Layer 5 of a small transformer language model trained on English Wikipedia (9 layers, counted from 0, width 64).
A neuron's activation on a vector x is GELU(weights . x), where the dot is the dot product.

Input weights of the MLP neurons that the questions are about. A number n stands for n times 0.013.
n0: -4 -15 -21 45 2 48 25 17 14 56 -6 14 14 -17 26 -26 24 14 -11 46 23 26 45 10 -5 7 57 -18 40 12 -28 6 6 19 -4 -16 66 -11 -29 -47 -10 -53 -28 -18 -5 -3 -32 -11 10 -36 -6 -16 -6 -58 -5 -34 -33 16 -48 0 -22 -1 -42 2
n11: 17 -27 -32 -39 -9 -2 15 6 26 10 -42 -36 13 1 7 44 -41 -25 17 -40 43 3 32 68 2 -18 -18 43 14 -38 16 -32 -47 -7 26 30 -11 53 -35 32 45 20 15 25 -16 24 22 6 -41 4 15 18 -32 4 -17 31 -29 18 -21 -52 18 -9 -25 -14
n29: -4 2 -44 -1 15 -59 12 -28 -21 -6 -25 15 -3 -6 -20 8 20 -3 -16 -7 30 12 17 27 -8 17 5 13 8 5 -76 -33 11 -14 -7 -6 -14 30 18 -48 83 0 -24 -42 -1 -37 20 -31 11 -48 29 -45 -3 19 3 13 1 -17 -46 32 -31 16 25 25
n30: -45 19 -82 18 12 13 -3 -25 -20 9 -4 29 0 6 25 21 -20 -44 -7 18 20 5 -27 33 12 -28 25 -19 15 -4 -1 25 6 -24 -11 -2 42 -5 13 -53 0 56 -7 7 12 -20 -63 -21 7 47 -12 18 -1 -45 -75 48 4 1 -16 16 -25 28 9 -22
n32: -34 40 -2 33 8 -21 22 -21 42 16 16 -8 -17 -55 -11 -7 -36 12 35 20 13 -15 -41 -8 -62 -43 35 5 16 -23 -28 -20 27 43 69 51 -1 -21 27 -10 33 40 11 12 -29 11 30 -27 16 26 -17 15 9 -10 -9 64 -42 54 33 18 -16 -31 -14 -6
n49: -52 -5 -19 -6 39 -4 -15 -40 -24 15 -7 8 -7 -6 69 -32 -50 35 -18 1 6 5 -19 8 -8 -37 13 -36 5 -29 -20 -15 -31 2 -42 -11 26 2 23 35 19 30 6 44 -20 -29 44 -6 3 9 -24 17 5 18 -54 -28 -5 -11 -58 33 25 -4 10 -11
n58: -2 43 6 5 -13 36 -49 13 21 17 12 -10 40 -1 13 26 25 -5 15 10 29 -8 5 2 -16 14 8 33 26 7 -35 -1 15 19 14 4 10 41 -17 18 8 10 -27 7 35 -4 11 -49 1 -36 7 25 12 -13 -5 -40 47 -9 14 51 -8 33 20 9
n61: 2 13 -9 45 31 2 -8 -23 -1 -14 -5 11 29 -6 23 27 -1 28 -15 2 -30 -8 28 25 -34 37 0 38 -35 -29 36 22 -32 -19 -6 21 -4 40 26 -43 -7 16 -4 20 -8 -18 3 -14 50 -33 21 -52 -15 22 -5 49 -10 3 42 22 22 -2 -8 -4
n67: -43 -29 -73 -16 41 -51 -5 -35 -16 1 -20 -64 8 14 -9 9 -30 -25 -6 -27 39 -25 8 24 19 -54 -24 4 -25 -44 24 -4 19 11 -14 18 15 -23 -3 -29 -18 -9 -42 -21 -7 -1 19 -10 25 0 -61 -38 25 88 13 -17 12 31 38 -42 -9 27 52 20
n71: -39 32 9 10 9 12 -54 -26 16 5 -18 6 25 -26 -37 48 -18 -15 -21 5 -18 -13 -35 32 21 -28 28 -57 15 -25 2 -3 -13 24 -24 -7 8 -19 -5 -32 -1 18 -46 -1 3 -44 -19 15 -13 21 24 9 30 11 21 -1 30 43 16 5 -9 -37 -8 27
n73: 26 -14 -11 -21 43 46 16 -8 -26 -71 7 -38 -4 -47 34 -39 -37 0 59 -16 24 40 -39 4 -14 -37 9 27 0 -54 -11 17 -7 30 -52 -23 -1 67 41 6 47 16 10 -5 2 -33 -40 -39 -33 -6 -13 -6 8 -32 10 16 11 -30 44 54 -20 4 -26 29
n81: -29 -9 14 -38 -56 -7 67 6 -3 -29 -49 -51 -6 -3 56 23 -9 21 -38 -20 14 -27 -60 14 19 13 -2 56 13 -9 15 43 -24 -14 43 53 -36 -7 8 -5 0 32 -28 3 -3 -37 -21 -15 -15 9 -12 -26 16 -13 -17 21 22 54 -29 -17 25 2 3 44
n83: 30 -37 2 11 18 -23 3 -9 -3 -36 -18 -11 -3 38 51 13 -10 13 58 26 -17 -2 -15 8 -56 5 -23 28 9 2 -12 -11 -8 -19 3 30 -2 46 6 28 1 -28 -46 -36 -24 -36 11 -47 -36 13 34 -34 -19 6 15 -19 -2 -9 9 -11 7 39 10 33
n95: -16 -15 52 -24 7 20 24 -34 4 0 6 -1 40 -18 -2 -14 -38 52 39 -33 -3 -4 -19 -2 14 -1 37 1 -13 -11 -48 25 -27 0 -40 10 15 24 -6 -11 30 -18 3 77 13 -12 34 -17 -64 41 -23 -17 -5 -42 1 30 31 11 -20 26 -55 -28 35 -25
n102: -15 -24 29 -5 -23 16 0 -16 12 -4 4 -33 25 -34 -46 -10 26 -6 18 27 -4 -14 -26 5 6 -24 -69 -8 28 -25 6 12 27 -16 13 -68 -77 -11 -19 -7 29 -8 -35 37 19 -27 11 3 -24 19 1 51 10 -33 -5 40 -34 11 -18 10 9 24 23 -38
n105: 2 6 -21 1 -66 53 -2 -15 19 -25 15 7 54 -41 44 4 -26 -52 -14 18 -10 -15 -37 68 -31 -35 19 1 28 -25 6 -18 -41 -4 -19 0 91 47 -9 -18 49 -33 13 9 -28 28 5 8 -51 -12 -2 -6 -2 -14 -48 -12 13 -40 -7 -18 -54 54 -21 6
n107: -19 -74 -2 9 -43 42 37 -24 37 -23 -44 26 -5 38 11 40 15 12 11 1 -51 8 19 27 -18 -9 -25 7 -25 -7 21 34 1 -38 -26 -16 -40 35 -41 -34 12 3 12 21 1 -42 35 12 32 8 -14 -39 9 -21 8 13 -7 73 1 -11 16 13 11 -4
n112: 10 6 -28 -20 -19 -4 0 54 18 -59 -32 22 -7 29 1 -25 18 33 10 -30 0 -11 -54 55 13 14 -2 -36 37 -4 46 40 -15 15 -9 -28 -16 35 9 -2 -2 -5 13 -35 1 -40 -5 7 11 1 -16 9 -24 -60 8 42 -52 -12 -15 1 -15 -15 36 -58
n118: -14 -44 -48 42 -36 -18 14 7 57 -7 -1 26 7 -26 8 -18 22 -13 28 1 -31 -38 29 36 18 9 65 29 45 -54 -4 9 2 -27 13 -24 16 -16 -27 26 6 0 -46 8 10 44 48 -54 41 32 -20 -6 -6 -26 10 -6 -7 3 -17 23 -12 44 31 26
n122: -65 23 -8 19 -39 -7 46 -14 -1 -16 -46 4 -21 28 13 -1 15 28 8 1 -25 -43 3 -29 58 -5 -22 24 -3 -15 21 -17 8 29 -21 -19 -27 -2 -2 -13 37 79 26 -6 -12 17 5 -17 -13 -13 2 -51 -4 38 -3 -10 -18 35 -31 38 39 -16 -11 -23
n139: 42 -1 -47 23 23 15 4 -21 -30 19 -3 -39 -5 -20 26 26 -39 -15 13 12 36 -23 -14 5 -27 1 -40 44 36 27 12 18 17 46 -12 -59 -29 18 -16 -11 -16 1 -8 16 37 -22 26 -25 -15 -6 -34 -31 -22 3 -6 12 -9 17 -11 15 14 -44 23 26
n157: -25 -30 24 36 -21 5 69 -24 33 -10 -15 0 -29 9 7 -34 -23 0 -21 -28 26 -30 30 11 14 3 -15 21 13 51 15 43 -19 -1 19 12 -12 -6 7 -14 3 21 0 -23 -5 -10 -43 75 -12 -23 -23 -42 -62 19 3 -27 42 8 -24 -1 -18 -4 -36 -4
n160: 15 -16 -42 14 -32 -13 -1 -41 14 52 -49 41 -1 -40 20 -16 56 6 16 -39 -7 -6 -15 -1 1 -22 16 34 41 -10 10 55 -32 -18 40 -54 -43 -14 23 -25 26 53 56 8 -6 -25 -21 47 -23 64 -29 26 32 34 -54 14 38 -2 34 -22 -46 17 -11 59
n176: -23 -25 17 18 22 10 47 -42 17 0 0 15 -2 0 -25 2 33 -33 9 -52 -27 -27 -36 19 -12 30 9 10 34 -11 -4 -12 -8 16 16 18 -4 -7 -25 -20 -50 -18 8 -4 24 -10 6 -38 -26 1 1 9 -7 42 -54 25 -12 -44 28 22 -39 35 -18 3
n178: -38 19 -17 -27 21 24 -7 63 -28 10 -30 -9 40 20 -18 -12 16 -18 24 -15 -8 1 6 7 13 -6 -22 6 7 -3 -54 -22 15 15 -7 -14 -31 17 -8 14 -17 -23 60 -35 -2 -3 1 -9 -23 13 14 3 31 -17 -28 40 -12 -20 -7 6 25 -50 18 12
n185: 34 21 -40 12 16 7 5 10 22 9 27 -37 6 36 21 -6 -33 -1 -27 -41 -36 -14 -17 -19 7 -21 10 -30 2 -6 36 51 -31 46 -41 -23 0 15 25 -11 40 10 10 -13 7 1 25 -21 -8 -8 3 25 27 16 21 0 -7 12 49 -12 45 -31 36 16
n203: 43 -14 0 -11 26 30 2 27 -1 -2 -8 -1 23 3 13 -52 -27 36 34 11 19 3 -48 46 41 23 26 -29 -20 -2 15 -51 36 -47 13 -1 -1 -10 -43 -9 25 21 -25 5 3 41 -35 5 -21 -48 10 14 -12 -66 -12 0 -11 -28 -8 24 -28 42 36 7
n231: 33 18 16 35 -18 53 43 57 28 -25 -17 29 -18 -11 8 13 -25 -10 -25 -24 -25 -55 -13 33 33 8 16 7 -16 -22 56 -16 -5 -23 -33 -18 -4 48 26 -17 -13 27 -21 62 -50 30 32 -32 31 -27 -15 -45 42 16 16 -24 20 -21 -30 21 -76 76 15 -27
n237: -33 -20 22 -37 -19 -5 5 -23 -16 -13 -11 22 14 12 22 -2 -11 51 15 -35 -10 -3 -42 27 -24 -33 -19 24 13 17 45 -12 30 -36 3 13 -61 36 -25 -83 1 49 -19 39 7 0 11 -10 -30 18 -35 -5 19 41 -13 17 -68 1 4 -15 0 5 4 11
n241: 5 -17 -53 -4 7 21 -2 -47 0 8 22 36 41 67 -14 7 -55 0 6 5 43 -16 -37 21 -10 -8 18 -27 25 12 -40 14 40 -72 21 -8 -10 -30 52 54 5 -11 5 49 -34 31 -5 5 -1 22 8 14 -39 -39 11 10 -22 4 -18 -1 -32 27 19 15
n248: -9 -30 -64 -25 37 -10 18 -23 11 7 9 32 31 -29 27 53 4 17 27 -21 -11 5 -20 -26 62 -48 42 -6 -71 32 4 -12 15 9 -75 -18 20 30 -19 24 74 -11 -6 39 5 29 -24 -6 6 -19 18 39 11 -22 -13 8 -1 14 41 17 -10 16 -8 -53
n251: 20 -14 -56 32 10 4 -4 1 49 -15 -28 -25 -4 -32 -45 4 17 17 14 -24 11 -52 -13 34 17 37 -26 48 37 -5 28 -32 -10 19 5 -6 -30 -2 -9 -16 -26 -8 -3 3 -22 10 31 8 44 13 -54 -26 17 -47 29 4 -21 67 23 12 19 26 -5 53

Each question shows a token from some text and the vector x that enters the MLP there. A number n stands for n times 0.07.

"1": 1 20 29 -50 3 -48 18 -53 -24 10 15 -22 -38 1 -20 0 6 -33 19 13 -26 36 -11 -16 -12 4 -20 34 45 -18 28 -11 -20 -42 -6 -3 5 3 -20 15 -31 -24 -11 21 -15 17 -21 17 23 -8 -19 -21 8 -6 5 -27 -25 32 6 -9 -16 -8 17 0
Which two neurons fire most, strongest first? n67, n237

" J": 62 22 2 -39 -22 -43 -7 8 -3 8 -14 15 -15 -22 -39 42 4 42 7 0 0 -19 22 -25 -18 4 -9 10 -47 -4 -3 -35 18 -15 -19 11 44 19 8 10 -22 -4 24 11 51 -12 14 15 22 3 42 -13 -8 -10 -15 -11 8 16 20 -23 -9 -2 -25 -10
Which three neurons fire most, strongest first? n248, n61, n11

" the": -16 57 8 -33 -10 -36 0 -24 8 10 32 10 -73 -29 -7 4 8 -19 3 4 -19 22 8 41 -21 -4 -37 7 29 14 -9 2 15 -22 -6 -4 7 8 4 51 -23 13 6 13 14 4 17 -18 3 -1 3 -22 2 -15 -6 7 15 15 16 -13 -11 16 10 -14
The neuron with the highest activation: n32

" Da": -1 32 -11 -29 -27 -51 -3 11 -10 -12 -6 15 -34 -25 -21 26 19 5 9 -36 -4 -5 20 -3 -34 -20 -8 7 -20 24 5 -41 -19 -39 10 3 7 32 -28 18 -50 -18 32 0 28 17 -23 3 -8 -6 23 -9 -12 27 -3 16 0 3 28 -39 11 -11 -33 -12
The neuron with the highest activation: n11

"8": 5 1 61 -49 44 25 39 -56 1 -2 43 10 -10 -4 9 -20 1 8 38 -5 -50 11 -27 -22 -15 16 -14 16 1 19 15 -18 -12 13 16 18 2 -21 3 25 -31 -25 20 8 33 20 -7 12 43 -13 7 -9 -7 -1 -9 -4 11 3 -8 -33 16 -35 -15 -10
Which three neurons fire most, strongest first? n176, n95, n157

" Central": -6 26 18 -32 -19 -56 4 -12 -17 1 43 15 -23 6 -24 21 32 -47 17 16 -23 19 17 -7 8 15 -3 -21 9 -10 -8 -10 14 -29 -2 -21 -18 21 24 34 -37 -31 20 20 43 -4 -7 -6 28 22 -37 -38 12 -29 -10 3 11 12 25 4 1 -8 -4 -8
The neuron with the highest activation: n178

" ": 7 38 12 -44 -3 -25 4 -37 -14 18 28 5 -35 -27 -7 3 17 -10 21 8 -39 2 0 15 -17 14 -46 46 7 20 -4 -18 -1 -35 -18 -19 6 22 -5 8 -23 -7 -6 30 35 15 -5 11 -7 -13 -54 -53 20 -11 -2 9 6 28 4 -10 -10 -6 1 -21
The neuron with the highest activation: n139

" was": 1 57 -6 -46 7 -42 -4 -9 -11 9 5 5 -49 -34 12 -2 -1 1 -4 8 -16 23 -19 34 -12 -18 -36 13 -15 9 -30 -22 5 -27 -27 -11 26 -29 -15 29 -16 15 -4 -15 24 11 -20 23 2 -6 -33 -24 1 -35 -5 -8 20 20 16 -8 0 33 -5 3
Which neuron fires most, and how strongly? n30, at about 4.4

" Church": 25 43 30 -41 -24 -37 40 -6 15 -12 40 27 -28 23 -34 25 35 2 8 -3 -2 -9 27 -14 -18 14 -27 -20 -41 -20 -10 -11 -8 0 -18 -14 12 4 8 37 -26 -33 15 -5 46 -8 -7 13 31 -26 -19 -12 17 -12 10 -7 1 2 45 16 -9 0 -4 -10
Which neuron fires most, and how strongly? n248, at about 1.4

" became": 7 49 -2 -48 12 -31 -6 -3 -6 8 1 0 -66 -39 5 -3 0 26 9 15 -12 1 -16 39 -17 -14 -20 14 -28 -19 -25 -20 -4 -45 -11 -1 12 -24 -4 32 -10 15 1 -13 23 0 -19 -1 -1 -1 -22 -30 8 -33 16 -24 -1 7 28 -17 5 23 13 -3
Which two neurons fire most, strongest first? n203, n67

" women": -1 18 8 -45 -7 -54 11 -16 -19 -10 23 5 -32 15 -25 31 9 -16 7 -6 -9 -17 -4 11 -28 18 -9 -18 -22 4 -25 -49 -20 -36 -13 -29 10 -17 -8 38 -39 -28 36 -24 30 13 17 1 19 -25 -30 -12 27 -4 9 0 18 14 15 -5 -15 -21 2 25
Which three neurons fire most, strongest first? n67, n178, n29

" a": -3 33 -9 -41 -11 -38 -12 -15 12 -26 16 13 -73 -24 -8 8 -2 -6 9 -8 -20 -6 7 17 -15 -7 -45 31 13 5 -2 -24 1 -40 -6 -7 15 -8 -1 51 -16 13 3 4 37 -2 -9 6 -8 14 -12 -29 -20 -13 10 14 0 28 10 -25 -2 13 7 -14
Which two neurons fire most, strongest first? n11, n251

",": -13 67 13 -31 -18 -27 13 -16 -21 -10 -5 2 -41 -33 -1 -1 35 20 -12 17 -29 5 -8 36 -4 -11 -28 6 12 -13 -21 -5 0 -24 -19 3 0 -26 6 31 -16 7 -6 2 42 25 -12 30 -25 -20 -27 -38 19 -19 -30 1 5 27 7 -6 -13 -1 -23 -1
Which two neurons fire most, strongest first? n81, n122

" served": 3 42 27 -36 15 -19 37 3 -9 -14 2 0 -59 -29 -5 0 -5 48 -11 -3 -7 16 -29 14 6 2 -12 30 -22 -31 -39 -21 -6 -23 -14 -4 12 -26 -4 23 -17 -5 6 1 10 21 -15 -21 11 -16 -8 -26 12 -19 3 -20 -2 2 57 -22 -22 15 15 -3
Which three neurons fire most, strongest first? n73, n203, n231

"ored": -1 39 20 -27 -24 -44 -3 17 8 10 56 30 -45 5 -31 -1 11 9 21 7 14 72 -10 -11 14 21 8 -12 24 -2 -9 -8 -16 27 -17 -21 -5 10 17 9 22 -3 -2 -1 51 -15 0 -21 15 -3 12 -15 20 -27 14 -55 -2 11 -15 -28 -12 -25 7 30
The neuron with the highest activation: n29

" in": -6 53 -10 -33 28 -3 -15 0 -14 4 6 13 -55 2 4 -5 0 -2 3 36 -9 22 2 3 -6 -9 -54 2 17 5 -4 -12 3 -33 9 5 -6 10 20 48 -27 -3 -4 -6 29 26 1 16 28 -25 -5 -44 0 -28 -23 11 -2 37 14 -15 -14 17 -23 -12
Which two neurons fire most, strongest first? n241, n251

" her": -17 16 -2 -52 0 -52 -2 4 -5 1 50 3 -52 -22 6 2 4 8 -25 -6 -24 13 -6 13 4 -16 -22 36 -1 33 -14 -17 -16 -44 19 -19 3 10 8 58 -7 -27 -1 -4 48 -19 7 -9 -5 -5 -8 -27 9 4 11 17 24 19 -4 -19 -6 10 -7 14
Which neuron fires most, and how strongly? n81, at about 5.5

" National": -1 22 2 -50 -42 -58 -11 -28 -11 -6 56 19 -31 -6 -27 28 10 -41 -6 -2 -18 16 26 1 10 34 -12 -15 -2 -5 -16 0 19 -18 5 -19 12 3 -4 30 -43 -23 10 22 49 2 16 1 7 21 -14 -33 -12 -10 -13 -4 -8 -4 34 -5 -14 1 1 12
Which neuron fires most, and how strongly? n176, at about 3.8

"ide": 16 70 18 -15 -19 -60 -12 3 -3 8 27 3 -52 7 30 13 3 2 3 14 -8 17 -3 0 -9 2 -14 -21 -3 9 -18 -24 -14 2 -45 -18 17 -19 13 30 -20 -14 21 1 18 -7 7 -2 4 -10 -3 -21 -7 -32 -18 6 28 18 3 -21 -22 -6 1 -20
Which two neurons fire most, strongest first? n49, n112

" had": 13 66 -5 -43 1 -28 -2 -6 -4 -9 2 0 -64 -17 21 -8 30 32 -7 5 -9 20 -14 26 -17 -17 -37 22 -16 4 -9 -39 4 -39 -16 -13 3 -17 -19 42 1 -6 -1 0 1 4 -17 6 5 -20 -1 -15 5 -12 14 -10 35 10 21 -11 -10 20 25 9
The neuron with the highest activation: n203

"ew": 37 36 6 -31 -3 -44 -16 20 22 -5 19 -3 -26 17 28 5 -32 -11 -4 15 -35 17 -1 -29 -5 4 -39 -2 -14 -9 -36 20 4 -29 -12 30 3 10 -6 -2 -28 20 15 -4 30 -14 -17 43 27 -1 -29 13 12 -3 9 -46 -4 25 18 -64 -22 8 29 -9
Which two neurons fire most, strongest first? n67, n185

" fed": -17 7 20 -20 -37 -57 -14 9 -8 -7 40 24 -18 -8 -19 -4 8 -23 18 13 -1 25 -30 -36 -19 0 -13 20 -7 9 -13 -26 3 -15 -12 -49 -25 -6 17 43 -23 -28 5 8 57 -8 -6 -5 19 -7 -8 -28 35 -10 -2 -12 14 26 13 -36 -25 12 20 24
Which three neurons fire most, strongest first? n102, n160, n58

" S": 14 -1 16 -53 -32 -51 -49 -31 -19 10 29 6 -7 11 -39 16 -3 -28 -5 -1 9 22 6 -2 -13 -23 -31 19 1 24 8 -34 8 -29 -18 0 9 61 -4 18 -40 -19 13 33 45 2 -7 31 9 3 -1 -24 14 -25 -16 20 -1 15 3 -23 -2 1 -13 -5
Which neuron fires most, and how strongly? n11, at about 5.4

"ctor": 40 59 4 -55 14 -28 0 -19 7 -18 18 19 -41 -9 -11 53 -15 -7 -6 -1 -5 26 -13 -39 3 -9 14 -41 -2 -21 1 13 -1 2 -15 -6 31 -19 -13 -3 -26 -26 15 -19 56 -9 14 22 18 22 -3 -9 21 8 21 -36 -4 2 4 -25 -11 -11 0 -6
The neuron with the highest activation: n71

"ette": 13 68 0 -39 9 -36 -10 22 -5 10 36 -16 -22 28 25 10 2 -14 -8 -20 -7 6 -7 -42 -32 -20 -4 -16 11 -14 -5 9 -22 -28 -18 -4 12 -37 0 21 -39 17 16 5 67 14 -12 18 33 -19 -6 12 14 -16 28 -12 19 15 18 -35 8 -16 -3 -15
Which neuron fires most, and how strongly? n185, at about 7.4

" Singapore": -1 37 5 -33 -23 -56 2 -2 -38 -10 28 14 -26 -5 2 20 34 -16 0 3 -15 -14 9 -20 -9 28 -8 9 -25 12 -14 -20 8 -34 -9 -20 16 6 8 43 -46 -22 27 10 40 6 21 -10 17 -5 6 -34 3 0 -34 21 34 9 18 -17 -3 -16 30 17
The neuron with the highest activation: n178

" of": -5 84 8 -30 9 -26 -4 -24 -13 -2 8 14 -66 -7 10 -6 -1 -8 12 8 -11 18 -1 45 -13 -10 -45 4 11 0 -3 -16 0 -29 -12 1 16 7 2 41 -15 10 4 4 13 3 11 -13 -9 -19 -6 -28 4 -22 -7 -1 10 16 26 -18 -16 13 -3 -11
The neuron with the highest activation: n83

"9": 0 37 40 -28 29 -39 16 -44 -31 24 23 14 -21 -41 12 -4 11 -18 -2 3 -28 33 -10 2 -23 7 -9 51 18 -8 10 12 -27 -24 8 -18 -15 -10 -13 28 -38 -14 -9 8 15 25 -16 25 36 -1 4 -2 16 16 14 7 7 26 14 -35 -27 -15 6 -26
Which three neurons fire most, strongest first? n160, n61, n176

"work": 15 61 8 -35 -18 -29 7 25 7 17 22 3 -16 0 -22 -3 1 23 -27 22 4 15 -5 -19 -5 4 13 10 23 8 -45 -22 -22 -5 -33 -22 -25 3 22 4 -36 -45 -16 -5 55 0 -21 8 18 -14 -52 10 -6 2 23 -21 10 23 1 -22 -41 11 19 -7
Which two neurons fire most, strongest first? n58, n0

"ine": -3 48 13 -7 -3 -65 -19 24 -12 18 12 -1 -61 -3 -1 16 -15 -1 -6 -12 -2 39 -7 5 -15 -13 11 -28 10 -18 -15 1 -28 -42 -28 -11 -26 -27 -10 1 -16 -54 8 1 13 12 -15 10 -8 9 -22 -2 10 3 6 -13 -4 23 -11 -21 3 -21 -9 -31
Which neuron fires most, and how strongly? n71, at about 2.7

"pass": 6 81 7 -25 0 -16 -16 21 7 12 27 9 -27 8 10 11 -16 -15 -11 1 -9 38 -23 -41 -10 29 -5 -2 -8 -12 -18 -33 -6 -13 -11 -9 -12 -7 -8 8 -15 6 -7 14 56 17 -31 29 21 -4 -33 -6 3 7 17 -31 32 36 28 -27 -23 20 37 -3
The neuron with the highest activation: n58

"cles": 55 26 -1 4 -29 -27 -34 30 24 -26 27 -5 -18 3 -44 27 25 -13 -5 -19 -8 46 -12 -17 -4 41 -45 -20 -32 10 -36 -22 -8 -11 -27 -9 4 -3 -13 43 8 6 14 3 27 22 -21 -2 5 -12 -42 -13 29 -27 -12 -18 -11 11 0 -23 -8 -22 2 23
The neuron with the highest activation: n251

" After": -20 39 7 -23 9 -35 12 6 4 -33 9 1 -76 -22 -4 -3 18 35 5 2 -6 6 -5 39 -4 2 -22 7 -14 0 -7 -14 -36 -34 5 -10 -6 0 -7 39 -29 -18 3 12 3 13 -27 -3 1 -27 -18 -29 24 -16 -14 -10 12 14 39 -2 6 18 -22 -2
The neuron with the highest activation: n251

" ret": 14 18 21 -49 -19 -40 26 -6 5 19 19 7 -25 -13 -30 9 13 -31 30 7 -19 19 -21 1 14 -1 -37 15 10 17 -32 -12 -7 -27 -26 13 -13 14 2 7 -13 -10 5 40 47 26 7 7 -14 22 -29 -50 0 -17 -1 -40 -19 20 11 -35 -17 25 17 -15
Which two neurons fire most, strongest first? n95, n237

" with": 0 77 -8 -33 8 -29 -14 -8 -12 -7 4 -2 -72 -16 13 -9 1 8 7 4 -1 5 -11 29 1 -13 -46 10 -2 2 0 -11 0 -45 -11 0 8 -5 4 45 -26 2 -3 9 39 -2 3 -3 -2 -20 5 -17 14 -21 0 -9 1 14 18 -11 -18 8 -9 -13
Which neuron fires most, and how strongly? n49, at about 1.7

"rell": 23 19 10 -11 -21 -34 19 10 -12 15 32 16 -38 9 5 46 21 7 18 -32 -35 46 0 -4 11 2 -19 -53 -28 -21 -1 -12 -14 5 -34 1 31 -18 21 27 -30 6 16 4 58 15 0 6 -11 -11 6 -24 -17 -14 -10 -1 34 19 6 -24 -7 -19 1 7
Which three neurons fire most, strongest first? n248, n185, n95

" Pl": 17 20 22 -53 -29 -59 -7 -34 -7 4 -22 28 -15 -21 7 13 6 -53 24 -21 -7 40 17 -43 11 -41 -31 -5 -15 4 -17 1 -4 -11 -7 -10 -6 37 18 13 -35 19 -9 31 40 -5 -1 29 -2 11 20 -24 -5 2 -4 -25 1 4 8 -25 -26 7 -8 -3
Which two neurons fire most, strongest first? n160, n248

"ul": 32 71 6 -25 20 -18 27 24 9 -15 -2 15 -34 12 -22 -10 -7 0 19 -32 -29 36 22 -30 -21 -19 5 -30 -53 5 30 0 -9 -26 24 -3 8 4 7 -6 -28 -14 26 8 16 18 4 37 -5 17 2 -20 1 -17 -9 -3 -8 -10 17 -31 -2 -21 6 -22
Which two neurons fire most, strongest first? n112, n185

" born": -4 55 11 -19 13 -29 8 -28 8 -36 10 13 -41 3 4 15 -10 21 10 -1 -36 34 -5 6 3 -2 -51 -7 -39 -13 -26 -8 8 -17 9 -11 21 5 -6 23 -18 18 5 -20 31 11 13 -23 7 -33 -22 -34 7 -28 -3 9 3 29 40 -19 -18 -17 -28 -3
The neuron with the highest activation: n32

" domestic": -16 27 7 -48 -25 -46 -15 -27 -12 -18 36 8 -51 -14 -6 16 12 -32 8 -5 -20 10 16 1 -1 38 -10 3 24 -18 -7 -8 -8 -5 1 -33 -18 -6 -1 58 -16 -16 18 0 44 25 5 -28 0 7 16 -35 9 -4 -3 -12 19 19 12 -2 -19 13 3 7
Which neuron fires most, and how strongly? n118, at about 5.7